Layer 4 of a small transformer language model trained on English Wikipedia (8 layers, counted from 0, width 128).
A neuron's activation on a vector x is ReLU(gate . x + bias) times (in . x + bias), where the dot is the dot product.

Input weights of the MLP neurons that the questions are about. A number n stands for n times 0.0012.
n19 gate (bias -0.371): 91 113 91 96 32 81 -44 -196 -152 106 -55 -115 81 -150 173 92 136 -38 -6 -82 19 -55 -84 110 -15 -106 121 -27 90 37 35 58 -56 10 63 18 82 104 -162 -201 6 165 117 -106 111 3 192 -35 -32 -80 -81 201 -55 -91 -127 142 -76 -71 -31 79 6 -47 -89 15 -31 224 22 176 120 -49 111 92 -167 -3 -6 81 28 78 -193 -208 -140 13 -25 18 0 88 -35 -40 -221 146 219 -9 13 -43 -42 -73 -24 -6 226 191 90 47 -35 -217 16 -13 -210 -50 -65 77 -103 -72 93 71 -53 -188 109 37 0 -147 107 -13 -126 0 98 165 85 78
n59 gate (bias -0.317): 130 115 60 -17 -3 -13 10 3 46 196 -3 83 -31 130 -94 -36 198 123 -61 -106 64 56 92 26 -62 108 -66 43 30 -101 -124 -122 -51 97 -83 -90 -75 -103 -45 211 95 239 205 -49 -48 132 7 -29 36 -31 -212 90 -87 -124 95 -16 -6 29 275 44 22 -106 0 47 -54 95 3 6 -13 -84 116 187 6 125 -55 162 -9 -268 -166 100 3 -65 63 -127 119 -171 55 -61 -355 181 36 -38 -90 -20 13 -31 -83 67 36 50 -10 -38 -121 -33 147 -23 47 -185 -177 113 -186 105 -46 -41 -154 75 -73 -10 -7 70 109 -153 142 -209 -85 10 -109 41
n105 gate (bias -0.154): -118 80 23 -324 -87 0 -52 -49 -116 6 -59 -71 -151 3 -127 25 135 -100 -36 -86 -53 -41 -42 58 -100 35 161 150 54 0 -104 -139 82 -110 149 19 56 -75 -11 143 -33 -6 -85 127 -78 67 26 -25 -25 57 -21 94 59 -16 -3 67 25 22 -11 -69 -109 41 -106 78 47 -98 59 28 65 5 52 14 155 -8 26 228 74 124 21 -180 37 -111 -60 -117 44 -69 -8 203 128 -11 36 71 72 -99 -26 3 80 58 -84 14 -5 38 8 60 -25 150 -133 118 106 11 221 167 98 123 -163 -77 25 -11 -62 -42 28 -90 119 84 131 -49 -240 -8
n111 gate (bias -0.197): -25 -158 0 134 35 -91 -111 -138 277 -135 119 41 -82 -29 190 176 115 -26 -16 -57 63 -22 -39 89 62 -18 -172 -73 46 -122 175 -124 57 0 -6 49 -111 224 54 -142 156 143 58 52 67 240 -150 -80 -39 81 24 -83 -34 -69 -213 -86 -99 -41 32 -76 -47 -22 -147 65 -120 -6 3 29 46 -49 -86 126 -188 35 21 43 63 -161 33 35 -21 -35 3 -156 19 41 55 -152 21 134 -10 38 -123 210 36 -9 49 22 22 159 69 72 -71 -33 -174 235 53 -32 0 -62 -70 198 90 100 -67 -44 -63 141 -194 -143 212 -13 140 -97 -219 -9 138 82
n146 gate (bias -0.442): 59 149 -46 -57 -55 -112 -20 116 -136 -107 -16 118 117 -245 -17 219 107 34 182 41 -71 90 101 0 151 111 -111 32 -119 -47 291 -98 -64 213 -156 -85 59 -169 -216 173 47 -243 -225 108 51 -54 154 -69 -153 -23 84 58 113 -189 -39 -75 34 -7 -24 -7 -101 -75 161 13 71 -76 -80 -95 74 -176 42 -78 58 -85 -200 81 -17 24 91 -170 -165 137 -57 -93 -14 -102 34 25 -49 120 -7 -57 326 0 67 -16 157 -88 -89 -30 91 118 45 -23 149 44 -100 -78 -54 27 82 -162 -17 81 146 -36 293 84 80 -88 -58 93 51 -31 -161 -24 179 28
n147 gate (bias -0.197): 151 -161 46 -6 -27 -85 82 18 -15 57 -119 61 -98 99 162 71 20 12 -89 -103 165 107 135 -47 35 -68 0 31 -66 -75 -126 184 -76 46 -56 40 -11 -229 -107 94 43 -9 16 -18 92 180 -217 -36 -57 118 79 18 -109 -79 57 -71 -12 -76 74 -191 105 -29 -68 100 9 45 -42 12 -52 -126 43 -196 53 209 -39 73 232 -129 147 -100 39 -12 -134 -167 32 124 -66 122 17 80 -9 50 -44 -22 64 57 54 144 -185 130 96 131 -75 -58 109 127 -14 23 70 -32 -25 158 -9 -3 79 144 -6 58 -45 -110 -132 -48 -9 -33 -114 -131 -43 -244
n156 gate (bias -0.369): -95 159 -56 -147 -14 206 -305 -399 206 -73 23 -17 -62 -79 27 154 180 -31 -38 -41 58 -140 -28 -3 -110 -36 47 -133 154 -67 -3 -10 30 -7 3 59 82 113 27 102 -13 -139 152 63 -41 -100 104 -69 -3 -127 -149 150 195 -14 -189 34 -120 111 -105 -71 -253 75 -103 182 183 73 -55 -99 63 50 35 43 -10 112 -77 116 40 -27 127 -44 116 182 -104 -96 65 -102 -134 -25 49 96 209 91 -115 -268 170 -141 16 122 -3 -154 7 -121 -104 129 180 -41 43 44 97 63 -72 -71 76 168 -65 -239 30 50 49 -49 -51 35 -89 -42 -100 159 -7 25
n169 gate (bias -0.359): 124 3 95 -21 130 54 -55 -275 -44 -150 148 -136 -63 -63 16 -116 16 237 -83 43 -59 112 -137 102 115 -82 -16 -163 -54 -126 -27 185 75 72 20 132 98 65 26 -101 113 -127 101 74 16 155 172 -40 -30 -321 -66 0 105 62 -185 -289 106 120 33 14 211 20 -73 -41 -101 -123 -80 82 162 -41 88 17 194 49 -6 -30 45 -29 -126 -46 124 -172 -217 31 62 -92 -53 -70 91 -20 -245 110 -85 141 85 50 -25 29 -70 -51 32 65 50 -46 137 95 122 -20 -39 83 -38 -243 -163 3 -65 91 45 -129 -60 -44 26 123 138 73 133 -39 -88 42
n178 gate (bias -0.250): -24 -28 -78 43 13 -45 -94 -91 232 64 187 96 34 162 -184 -9 34 63 -63 -31 -82 67 74 47 -198 21 -53 144 -64 99 70 68 -9 -180 -25 94 -161 23 -120 -116 62 132 97 -26 6 -63 23 -73 -163 -89 60 47 -58 -78 102 -38 57 9 50 -49 143 75 9 49 147 124 80 -179 16 95 -85 -85 -60 -50 -92 61 183 -225 -42 -50 170 -9 -96 -33 132 -79 -57 -94 -66 -95 -85 -87 91 46 101 -6 -163 -144 -86 132 78 118 48 -12 75 -41 -22 234 130 104 50 -37 -230 59 -94 170 78 6 -355 -84 69 -96 271 -38 41 -112 26 6
n179 gate (bias -0.196): 144 151 200 20 0 123 -167 -23 -50 -33 221 22 -14 -82 -76 140 -13 52 26 -36 -204 -76 -112 -19 30 28 137 129 56 41 102 -63 -29 -41 32 44 125 100 -23 87 -194 14 62 -69 -16 -48 44 121 227 -164 -121 -19 248 13 -15 16 10 -131 -126 -24 -45 -142 16 19 10 -76 -154 55 67 116 37 0 -94 -45 -9 -43 29 106 34 78 -215 -176 -3 128 65 -13 -121 334 184 26 166 -77 129 -48 -97 -264 53 155 -160 222 102 -32 30 -89 -84 -52 155 -87 -111 120 -109 -99 56 25 0 -3 -93 169 -125 9 -132 -10 -36 43 116 48 -120 167
n203 gate (bias -0.270): -121 106 49 73 -73 -42 -31 55 32 -108 -15 -71 81 -219 110 60 -80 38 60 63 56 129 -83 160 -125 -39 102 51 22 28 -6 -234 -87 -190 69 39 -24 6 6 146 157 -7 50 22 9 -194 161 -208 92 132 70 125 97 -40 51 -148 63 -34 -175 -167 -143 -31 145 -43 -100 64 -118 -47 145 122 6 -85 60 6 33 71 108 34 -108 175 -157 -214 -164 -62 -16 44 -155 3 -81 54 -95 71 -53 -92 198 9 -117 -181 25 86 -34 102 188 118 -50 -41 138 112 3 141 109 56 -22 -28 -147 27 59 -238 -121 -60 44 16 44 -111 228 47 -52 -98
n279 gate (bias -0.132): 74 88 142 23 -183 91 -82 -63 53 31 -182 124 -43 6 -39 -77 48 92 -6 73 -76 36 75 101 11 -21 -36 -35 3 123 -12 50 24 -115 61 -65 18 3 -107 -46 -138 112 55 56 34 22 -26 -98 -255 -21 3 -88 187 -94 202 -9 52 -39 -55 -13 178 -24 -3 119 170 62 71 9 60 15 -98 -105 -187 58 -298 -6 153 97 138 82 180 89 57 -26 -18 -86 176 -6 9 -108 -178 -76 49 -19 -143 85 -176 167 -12 27 30 -9 112 104 30 -135 138 -112 -153 75 125 33 -74 -150 -146 13 57 33 93 -160 70 -158 -113 -127 -187 45 79 104
n19 in (bias -0.046): 18 206 -71 -81 118 41 116 -23 183 -44 105 101 -43 -240 -100 81 -224 -143 -110 -178 -62 -46 160 36 -94 217 -4 135 -4 -47 -156 -4 72 -76 -14 74 0 53 15 83 93 50 155 171 -183 -119 -115 -59 -52 164 70 -69 219 25 136 -77 -26 97 109 358 25 36 0 -85 -4 137 -200 106 -97 -315 38 -80 -44 178 -248 11 -25 -297 -42 11 -31 33 -79 27 -58 -135 52 -15 -11 -62 -106 -87 109 73 -42 35 63 -185 184 -71 -29 119 22 103 -236 139 157 101 89 -231 -115 83 44 -126 -22 58 -158 147 -74 -70 -156 -137 106 100 -155 119 241 -27
n59 in (bias 0.049): 240 36 287 54 -152 -67 -197 -61 -19 -59 49 83 216 -11 -161 136 -47 40 41 -15 40 -29 -34 147 3 -56 -162 -181 -90 -133 37 -37 -76 -153 211 39 -117 -68 11 109 97 -27 -265 -153 -173 -50 -184 70 -4 86 59 -110 242 69 -32 95 0 -33 -40 -84 -80 -55 -33 174 -44 -130 223 179 68 139 -87 -118 37 7 -76 -4 25 18 -14 -165 97 -221 -141 176 70 -81 59 296 95 -214 -218 -7 135 27 197 28 137 -372 -59 61 -47 47 49 235 80 81 18 243 -22 -82 65 76 -52 -79 40 4 18 -144 30 10 -262 89 -73 37 10 -145 193 20
n105 in (bias -0.071): 151 -100 6 -76 -133 -86 94 -20 -37 -175 -46 -39 66 -65 128 -39 -41 -67 14 -83 -114 -166 111 -47 34 113 217 90 71 96 147 -9 36 64 -28 -174 13 23 45 -100 -77 76 68 -85 121 76 -9 101 -20 49 -3 25 -68 -53 166 0 140 8 72 -70 193 -25 50 157 -50 96 40 -64 -143 149 179 -49 -137 153 -84 -75 38 42 56 56 -63 34 -104 -24 -125 -134 37 47 21 -107 22 3 -33 -35 46 -32 62 3 124 -101 248 -8 45 145 -131 64 -5 22 57 103 135 127 130 -49 6 -59 25 -201 -85 -64 -155 -127 -31 -14 74 61 -60 56
n111 in (bias -0.061): 54 -81 118 -218 75 136 276 19 -83 -90 82 -66 -135 45 -134 -171 43 208 -175 -85 37 -87 19 -22 250 153 -87 152 80 -4 72 15 132 73 -99 -238 -72 -383 -52 -4 87 0 -75 98 -11 62 19 190 -49 33 185 -55 0 -59 50 -26 -212 -62 -185 50 -11 -15 -15 -108 -4 68 -4 7 76 -36 11 35 48 -129 119 -225 120 331 -152 59 -239 294 -11 49 163 -74 -15 -39 -121 -208 -11 -22 -177 -148 61 110 -7 107 -71 -47 183 237 -19 -52 188 70 -149 95 -200 -195 -62 106 86 -47 59 67 -267 -117 -90 -106 -81 53 -63 19 80 -99 73 82
n146 in (bias -0.149): 199 67 168 -250 137 -45 83 492 -203 88 11 -51 64 -84 -97 -32 66 -159 -227 43 12 23 32 36 62 -259 -78 113 -219 -90 24 -89 -212 -41 256 -126 15 -164 64 55 202 12 -80 -105 100 -25 -46 -32 -181 -139 127 12 -196 -35 -57 4 167 246 51 -33 4 28 -84 50 83 44 72 150 12 -254 -90 -49 -151 24 -86 106 218 -79 -91 -4 -26 -92 -164 -48 -123 179 -192 -84 -110 123 -12 -24 -91 162 -21 -76 -65 173 72 209 0 289 105 41 -162 -222 -19 -86 -214 -43 -258 251 -109 125 51 324 -16 47 -97 23 110 -181 99 32 -15 47 -98 149
n147 in (bias 0.025): 176 -13 10 -226 145 -47 -32 67 183 175 116 35 28 16 -213 -29 70 -108 -72 13 46 -181 -90 -65 -42 -53 -128 -15 -43 77 -73 160 -10 -3 91 -38 -38 -94 -3 129 54 78 -145 140 -26 -85 -96 128 -122 -60 118 114 -89 81 84 -62 65 -112 153 -313 58 -88 -49 130 -120 -13 30 -127 -124 104 -135 68 -130 -13 55 -191 13 139 122 -68 117 56 45 -175 -68 98 39 -97 119 98 7 58 -71 58 40 -81 247 223 0 10 39 157 86 123 49 81 70 -252 224 60 -86 48 -10 6 94 3 22 112 -109 16 -36 -301 -140 -30 -43 -39 -77 -171
n156 in (bias 0.075): -36 -70 -211 -27 30 106 -22 85 4 -120 300 -4 -60 165 -51 63 -170 -67 60 -122 93 -319 136 11 -89 43 88 -81 -11 -69 204 -186 103 27 48 242 43 35 -67 173 -62 43 205 121 48 -82 62 -7 0 199 -32 -111 83 -154 4 -41 -41 -102 207 -23 -77 -30 172 -79 -114 -15 -124 85 -153 -4 215 19 -279 44 -91 88 -15 41 252 -44 162 0 168 14 171 -138 30 -75 232 0 131 224 -96 62 96 -100 -68 -288 -34 -94 -169 -92 162 46 18 130 -44 -140 -361 29 -62 99 30 -11 122 63 -135 22 4 170 -77 -147 -182 170 -66 92 -50 113
n169 in (bias -0.000): 103 81 -88 -62 -60 68 81 -187 49 -139 28 -212 -158 -97 51 -30 134 -41 7 118 -206 -79 203 -140 85 -99 -15 -179 34 -44 -11 -83 -84 23 48 -216 36 96 286 66 -98 93 102 -125 59 -167 341 22 -105 -188 -79 -136 151 18 11 -241 -123 95 -155 -39 183 18 7 57 -15 -64 -311 140 -34 -122 -46 161 -81 81 38 23 -160 -139 35 81 245 126 127 76 77 44 -97 -137 149 63 -152 58 -77 136 -107 149 -255 -33 -97 163 -99 11 49 -45 37 -18 -94 128 18 -90 -19 110 37 62 -129 -86 95 -22 71 -180 411 101 148 4 -70 161 -19 122
n178 in (bias -0.034): -7 -224 -11 111 -183 4 39 -164 -51 -32 -109 35 132 -147 110 -170 -14 35 0 201 32 -224 -54 -272 -95 81 -38 114 159 -135 108 18 -53 110 -21 142 24 99 -82 -98 76 -78 98 -58 -11 4 -22 -43 75 159 -154 95 -134 31 186 -67 170 -35 148 -7 66 -261 50 82 95 -39 79 145 54 189 230 37 223 77 20 -25 -101 -49 -122 -95 -241 14 115 86 -32 212 14 -23 -112 21 -188 -129 -53 -244 -80 37 102 32 71 -62 -49 -104 -115 90 -70 53 197 -63 -66 176 -52 59 104 49 -158 -131 35 0 129 98 -56 107 -138 -326 256 35 -25 114
n179 in (bias 0.104): 135 -6 84 199 -89 63 36 -51 143 -40 179 19 21 119 -118 -39 -134 -20 26 -29 59 -51 43 -82 -18 -78 19 65 170 -3 33 -20 -10 -173 13 97 117 20 190 233 -131 -58 -31 -53 -210 -192 -24 89 93 -35 -35 -120 241 -3 19 -193 39 45 65 10 84 -13 -161 -133 -16 40 -189 -222 80 117 20 -240 -163 72 271 -91 -51 -68 81 -81 77 -121 13 114 114 -36 69 90 -125 157 161 35 123 89 -74 -88 128 -117 -171 89 142 -116 136 25 -127 36 77 -42 -170 95 -99 -55 46 67 -130 59 148 -125 -43 127 49 -26 -36 -63 25 71 -94 219
n203 in (bias -0.039): 113 -79 -92 -73 -74 269 -47 -7 52 -87 73 -6 -200 51 -99 3 -183 -184 -242 -13 54 -9 65 101 -12 -3 131 -84 120 22 -23 -172 -160 152 91 12 73 -174 -124 50 -47 10 -10 0 45 -96 -176 -115 -29 124 101 -139 89 -22 -124 22 19 -41 -170 43 119 9 3 157 13 -177 -42 16 124 43 -59 197 124 0 150 215 72 245 -76 -104 162 86 16 3 -6 -32 -115 162 91 35 70 -194 3 30 82 176 106 -88 64 -9 31 -94 -97 -78 -54 41 -53 41 -34 71 47 -60 29 122 13 10 -178 100 32 139 -41 -90 86 16 -305 185 -16 -6
n279 in (bias 0.006): -33 -28 15 -56 66 104 0 87 -109 71 -84 -6 -106 -43 107 42 -38 -96 -71 70 118 -77 -17 -59 8 41 -136 27 46 39 -29 -81 98 188 212 41 -54 -207 31 -20 215 -47 117 -46 172 -62 -150 -144 83 38 81 222 82 36 -5 -11 -20 119 6 -79 50 56 -167 -22 -25 100 37 59 -113 63 -52 -44 113 -109 72 75 -36 -20 81 -93 21 -14 -3 -42 115 -87 167 48 -24 -3 -190 -147 117 6 -41 -11 46 59 26 -171 3 97 -146 50 -95 -264 -19 -120 -149 -33 95 100 -77 -166 101 266 36 86 37 -94 20 20 37 -26 42 86 58 -80

Each question shows a token from some text and the vector x that enters the MLP there. A number n stands for n times 0.0077.

"all": 112 68 192 -62 -93 -12 61 -61 41 -113 45 40 63 70 27 55 219 2 -200 -107 48 -150 25 -19 149 128 -182 86 246 16 -75 145 154 37 141 -119 -175 99 -63 -68 -86 36 -42 -81 30 22 97 -100 208 68 -20 -21 -238 36 199 105 -19 -40 112 -12 137 -94 24 -52 -33 -84 106 -28 -132 123 -142 -94 -140 -7 48 93 -118 -35 142 13 -136 -136 125 -99 46 -30 4 76 -90 -27 -41 39 14 63 114 -205 -240 -123 83 -65 -48 -83 23 -96 132 1 145 117 11 73 -183 73 -63 4 116 -43 -142 -82 70 135 -100 79 39 119 -79 -16 3 -282
Which neuron fires most, and how strongly? n59, at about 2.3

" Rank": -31 71 -22 -137 19 -145 28 64 -16 34 -141 -5 18 -49 -86 42 20 -127 -156 -98 -1 -55 156 -7 60 114 218 60 39 -128 56 73 -90 22 57 -23 51 -115 -29 -63 50 298 -158 -6 114 -130 -2 203 192 90 -84 -70 65 64 248 -51 139 125 -103 -67 82 -9 -92 -177 -111 -72 -59 -166 -132 56 13 85 98 -81 115 75 -161 12 -52 -37 -156 295 -35 -65 -245 -40 28 13 140 -137 30 11 160 -157 171 -148 137 -24 -133 -101 64 -97 205 -6 15 -82 -110 44 -49 222 -12 -63 23 -11 40 -128 -32 100 52 -26 34 43 48 56 -45 97 -116 -84
Which neuron fires most, and how strongly? n105, at about 3.2

"ye": -62 -111 251 -84 188 61 -2 124 1 142 -126 123 160 -60 -52 -156 127 -120 -146 -99 49 -49 63 83 96 -15 -111 -155 74 50 -50 59 88 -15 134 -134 65 140 188 -121 30 -9 -11 -60 -62 251 -42 21 161 10 66 -51 -133 -111 107 13 91 -6 -24 4 43 -80 -158 176 89 -192 174 37 -12 -162 -82 -75 51 -75 75 168 -52 -47 -49 -195 4 -50 145 116 -107 -100 21 70 142 -59 -278 -3 -67 -186 72 100 -133 76 19 -34 -52 -211 -65 -50 -12 -153 81 92 128 74 -49 -48 -19 -165 58 43 -172 -7 -150 42 -99 25 146 77 11 255 38 -104
The neuron with the highest activation: n279

" of": -78 36 -79 1 -47 -106 8 41 -29 -7 -141 29 -110 16 -269 6 101 9 -116 27 -36 4 26 56 114 -45 41 -87 -27 -134 27 46 120 -29 62 50 -33 84 64 20 -81 55 -99 54 -89 -54 -7 164 270 -27 12 -140 -54 41 -62 -22 -280 109 -90 -74 -27 67 37 -58 -190 203 -38 9 -29 99 6 2 122 -28 -77 -71 8 -5 145 32 132 186 -52 -78 -94 86 91 -54 167 130 -77 -51 48 135 -88 118 -9 55 -114 14 217 210 -57 -115 113 119 -8 -15 -61 103 -249 -265 -5 -137 -92 -75 11 110 124 42 0 80 -45 21 24 -75 27 63
The neuron with the highest activation: n169

" |": 44 78 -19 53 125 -49 139 102 114 188 -160 -142 22 -45 -88 -343 -79 243 -48 9 -38 23 -98 -77 -174 -186 -149 128 -28 -60 95 -24 206 -61 57 -52 -86 69 17 -40 14 223 -13 -7 55 -179 -43 -55 203 135 11 -5 265 135 -43 -142 -104 84 -81 -162 106 6 -93 -142 19 -83 41 13 151 30 -9 116 236 -73 38 2 -49 30 18 9 -15 50 -98 99 -97 34 112 121 147 41 -179 -11 -13 91 -58 6 -32 -34 -30 -115 5 -95 53 13 -186 -92 -49 0 -1 37 -226 46 78 74 -141 132 -66 -43 11 -10 -65 53 -22 100 -129 25 154 -23
The three highest activations, in order: n169, n203, n279

" several": 104 -65 -108 19 -86 -30 -23 25 5 81 -234 10 1 -27 -176 -106 -69 -152 13 -9 -64 -140 55 -21 0 70 -49 126 -41 -37 -26 159 92 -55 54 48 -166 -60 69 -73 9 -13 153 105 -104 153 155 -45 260 -60 -61 39 -19 -139 50 -153 -269 63 67 120 31 -47 -107 -81 96 58 39 -118 -17 -23 38 163 -58 8 1 6 -38 40 207 117 113 -100 31 -3 -108 -49 10 26 25 -178 -35 -191 44 175 92 42 75 -150 67 189 80 148 -9 80 71 88 -58 36 116 21 -288 40 -118 -2 -60 -208 -100 -34 6 62 5 -60 120 -25 75 194 51 44
Which two neurons fire most, strongest first? n178, n111

"F": 52 174 25 145 9 -134 159 201 -36 -38 -175 -74 97 11 -211 -187 72 -9 -13 -49 29 -202 67 204 -48 -75 3 -11 -58 -46 106 44 -25 146 -1 15 -87 -28 46 -91 -96 -129 -110 94 127 -82 -37 13 27 99 95 25 -23 -70 201 39 -42 93 -46 47 23 9 83 -107 -46 -195 -60 -216 -32 -41 -3 -30 93 -8 -205 203 -91 5 112 100 -88 145 23 -138 -147 -77 -145 -36 -40 -7 -149 79 -47 -152 -60 -11 -43 3 -16 13 -90 -214 145 -61 -321 32 189 175 101 75 -33 9 251 -29 84 55 -45 12 -53 155 97 168 -90 151 -95 246 25 -35
Which two neurons fire most, strongest first? n146, n203

"sh": 37 184 -5 -37 124 38 -39 75 -88 2 -53 -1 10 -22 -68 46 -22 -308 -89 -60 -175 -45 -77 -178 184 -165 -13 59 108 47 30 59 -166 -143 25 -74 79 185 -88 -44 31 -6 132 -26 -89 -54 151 -58 188 74 177 -125 -12 -64 198 219 81 156 -84 62 60 94 130 -46 -92 150 -125 34 -135 67 -49 -2 63 180 74 89 -11 81 54 10 -317 46 106 -119 55 23 31 10 -25 -95 -78 -36 86 20 -30 -43 57 74 -78 -64 26 -25 -61 -2 -8 -31 -165 124 -2 155 -204 -79 -33 -152 -200 -116 60 -76 120 -49 12 116 -14 145 -99 127 24 -175
The neuron with the highest activation: n19

"27": 88 86 28 81 59 -50 -9 138 -99 -32 55 57 70 69 -6 -223 -226 106 -137 26 28 86 64 30 -162 51 -88 146 -102 -83 82 -110 115 -97 58 -132 -29 153 -125 -130 -58 196 -91 98 14 -178 -18 -189 74 160 -48 163 141 44 4 -106 -110 53 115 -89 18 97 132 -121 111 88 -68 16 -29 24 54 218 132 -27 -4 -59 -89 104 222 121 -191 28 37 7 -104 -38 -169 -83 120 -127 -230 19 128 130 87 -109 -10 -59 -176 -192 -133 -135 54 -39 -116 61 -106 53 103 117 -53 32 111 -72 -15 -24 -35 -101 -18 257 15 119 -116 231 -222 128 38 -206
The neuron with the highest activation: n203

"an": 34 -71 112 -59 50 -1 106 -127 199 115 -152 -159 86 121 37 -195 99 -37 -65 -54 194 28 104 103 -1 18 234 -239 -67 10 34 57 24 -69 45 -59 47 158 58 -49 5 75 132 -32 185 52 -6 -55 69 153 100 -82 24 -8 52 207 -88 -59 72 -83 -105 -68 4 -14 115 -166 87 -1 -17 -56 -22 -213 -49 122 71 5 10 -95 278 -131 24 -70 168 -78 48 -39 113 82 26 -79 7 -82 114 141 110 24 -77 -248 -128 -163 76 121 -100 2 87 -11 -76 -55 -75 -19 -109 -240 95 -82 -17 -36 -44 31 38 -41 -93 83 -18 -116 -287 -49 -186 -65
Which neuron fires most, and how strongly? n156, at about 0.5

" to": -15 4 58 -21 26 -47 -152 63 -162 -63 -51 -86 -76 -126 -182 -193 206 -41 -36 163 -24 -6 -130 -81 94 38 86 -18 -48 52 -105 26 81 -30 31 -25 13 21 57 29 -43 92 -59 103 -92 -81 76 174 115 13 81 -117 -73 -151 203 146 16 112 -96 84 -135 115 0 -16 -85 82 -135 -4 17 12 22 -5 117 63 82 -142 -54 2 212 -138 51 69 -52 -200 -143 113 122 -4 220 49 -120 -52 79 4 -154 331 -120 50 10 70 115 132 -148 206 108 -41 -126 -25 82 2 -235 -64 -1 -28 -28 -95 -29 -55 -106 31 -58 -83 80 223 96 -106 12 34
The neuron with the highest activation: n105

"'": 55 165 163 -1 -52 -65 -49 325 -72 -218 -39 189 134 -145 -41 -33 -35 -21 0 16 85 -90 20 -5 -110 -116 0 -31 -112 -98 83 -36 -278 -144 28 -91 -102 -3 8 60 83 -31 -70 37 3 -133 241 -62 62 29 105 -67 -194 -100 71 144 211 87 -125 22 -46 171 20 84 4 -176 120 -110 74 -166 13 14 -92 189 9 -48 20 -46 133 -150 -86 -9 46 -114 -112 -76 24 118 -19 45 -36 -60 -31 -17 -30 -56 42 -93 101 51 -10 -1 253 -7 110 -28 -81 -139 -54 174 -92 63 30 -153 -84 80 -98 -26 175 199 -16 215 37 143 22 12 -20 -103
The neuron with the highest activation: n146

"48": -4 187 256 -83 -121 -154 -107 26 -138 189 12 113 15 136 -101 6 -197 162 -70 30 -22 -92 94 -36 -2 46 -165 35 -21 -12 -108 1 187 -75 -163 17 44 25 80 -27 -2 200 -91 -38 2 -68 45 -157 81 67 -79 150 -52 92 172 -137 -83 -55 -129 138 79 20 -119 30 -63 -54 182 -77 -42 7 11 162 69 99 10 -57 -67 -152 30 -11 -36 -109 219 119 -115 -102 96 -184 76 17 -95 130 0 338 -26 -27 -68 -127 -4 -40 -98 191 -79 -38 -100 15 -86 -46 264 138 100 -48 150 -236 84 -210 -4 -51 -84 95 -93 2 -49 202 -71 61 -45 54
The neuron with the highest activation: n59

"ly": -88 -36 90 66 170 75 -79 -106 1 77 -60 -49 102 -10 -48 -193 228 -215 12 72 -102 20 -153 -12 60 111 -107 118 52 -101 -26 187 20 -94 -95 -30 114 44 18 -204 106 -66 40 -167 -64 -89 -100 -51 232 211 -44 4 31 -46 -134 -51 118 -55 5 -14 -58 -58 85 43 117 175 11 -8 189 83 40 23 -54 125 16 -127 -207 -1 116 155 -8 73 -172 23 -166 41 46 -96 82 66 -133 -58 35 46 106 -56 119 -84 158 -9 61 -206 -21 96 -25 -76 -38 -35 -53 63 -269 87 -21 -101 -32 -73 33 -167 33 80 115 -49 109 -10 -72 159 44 12
The neuron with the highest activation: n19

" s": 44 111 -69 103 -93 -67 -22 120 75 -88 -192 9 95 27 53 -355 41 -158 -121 162 -104 -49 99 -42 154 -101 87 6 -51 -27 -71 -158 -40 -29 125 -34 119 73 -28 183 79 135 8 149 125 -114 -17 -27 131 205 112 -123 -121 21 181 73 -175 85 37 -145 181 -44 -68 -116 -122 -105 59 -92 -27 126 116 -126 -142 134 86 -33 -52 -57 -33 34 -179 39 -1 -120 -168 11 144 -95 26 -56 -69 -148 27 -50 -46 122 122 -140 -99 -48 84 15 -80 -94 -44 -59 20 172 75 42 -100 46 59 -64 -63 181 60 54 247 73 -75 -103 -68 68 182 -55 -37 -16
Which two neurons fire most, strongest first? n147, n279

" ==\n": -38 117 -125 181 6 14 -67 64 141 -9 -63 57 -36 27 -239 37 20 -101 -76 102 92 -15 14 90 -126 83 42 92 76 146 33 194 13 72 62 -17 136 -64 -46 -147 38 177 -157 -3 -1 57 -39 5 101 59 22 -242 -85 -58 7 -38 -109 -73 -181 -50 -77 9 70 10 -100 -24 17 -142 -146 57 56 13 -22 31 186 -59 145 -67 106 -90 33 82 133 169 -95 127 172 -78 109 21 -10 -106 45 51 -58 93 169 80 -125 -60 27 -51 -94 -51 31 -33 -20 -38 -14 31 -340 29 57 -163 -134 6 20 -58 38 -159 -103 100 -97 182 -116 42 43 221
Which two neurons fire most, strongest first? n111, n179

"ac": 85 -71 -155 -76 42 32 32 -154 -10 8 -207 -150 120 99 59 -97 84 32 -47 -69 -35 -26 -16 68 -6 -36 132 139 -35 3 24 20 113 103 12 66 62 8 195 -106 -119 -17 102 92 186 -95 198 -166 38 -129 -90 -92 8 19 -172 60 -172 176 32 -15 41 86 -129 163 2 -182 173 -94 -117 99 62 -21 83 -61 183 -123 -40 48 62 119 45 -61 103 -100 261 -44 -84 -117 80 -84 -283 89 -4 158 82 -110 -236 -83 49 -57 121 -68 -126 -161 -84 49 91 -21 -140 120 -84 -10 -66 7 131 -29 170 -199 -63 -62 -33 -22 107 254 155 18 -71 20
The neuron with the highest activation: n169

" while": 118 -7 18 36 109 -22 -203 4 65 50 -59 69 -24 3 -179 -33 51 -62 7 6 -131 -46 -107 86 88 62 102 42 -51 13 -56 91 116 41 -45 -14 52 -228 -93 -43 88 72 13 24 -62 103 102 92 271 16 17 -179 6 4 -120 -75 -126 88 -186 -65 -148 141 -172 179 24 -192 12 -102 68 138 -33 31 78 182 116 -41 43 19 202 -78 -46 -18 -82 71 -62 51 113 48 84 129 -100 -74 -24 80 -78 38 48 -68 -129 128 -13 68 -34 4 -81 -8 78 39 -27 8 -321 25 47 -23 -128 -51 1 -93 -51 -96 -14 12 40 -46 -6 11 33 191
Which two neurons fire most, strongest first? n179, n111

" gl": 26 -7 -36 55 -64 -73 -44 -273 -61 -54 -226 26 74 39 71 -239 156 -110 -93 130 -108 -184 -17 -71 70 10 24 243 -87 183 27 -75 -53 -3 46 -70 76 -89 145 2 219 9 14 -16 31 54 61 -10 218 143 67 -57 -81 -30 8 -10 -110 93 7 133 115 178 -102 -103 69 18 -63 146 -150 175 -55 -152 -19 -27 182 -35 -159 -69 85 50 -253 -11 135 37 -87 56 101 22 30 -35 70 -155 37 -15 -95 20 34 -160 51 -176 23 32 40 -38 -13 -23 -96 161 58 27 -110 8 114 -299 112 -14 190 6 49 10 -101 100 -153 -142 90 41 -7 -41
The neuron with the highest activation: n19

" was": 61 -16 -83 -95 142 180 -80 -9 -61 -78 -231 -67 -24 118 -121 -331 153 -27 30 -22 20 -140 -117 -25 201 175 -53 31 -93 -41 -138 136 -22 -69 -46 -27 -63 -47 28 1 39 -171 -6 57 -116 -20 63 -54 1 82 11 -34 36 -69 111 42 -37 260 -248 65 -291 1 10 176 3 -122 3 -74 -6 -74 -28 28 -68 -39 93 108 -123 -1 143 -141 9 -35 -98 55 -1 106 114 2 190 90 38 -97 81 83 -195 46 12 42 28 156 -3 221 136 114 -60 -28 111 -93 249 -38 -188 -35 88 -52 58 -18 113 -79 102 -19 -198 -17 42 65 61 -4 77 89
Which neuron fires most, and how strongly? n146, at about 0.48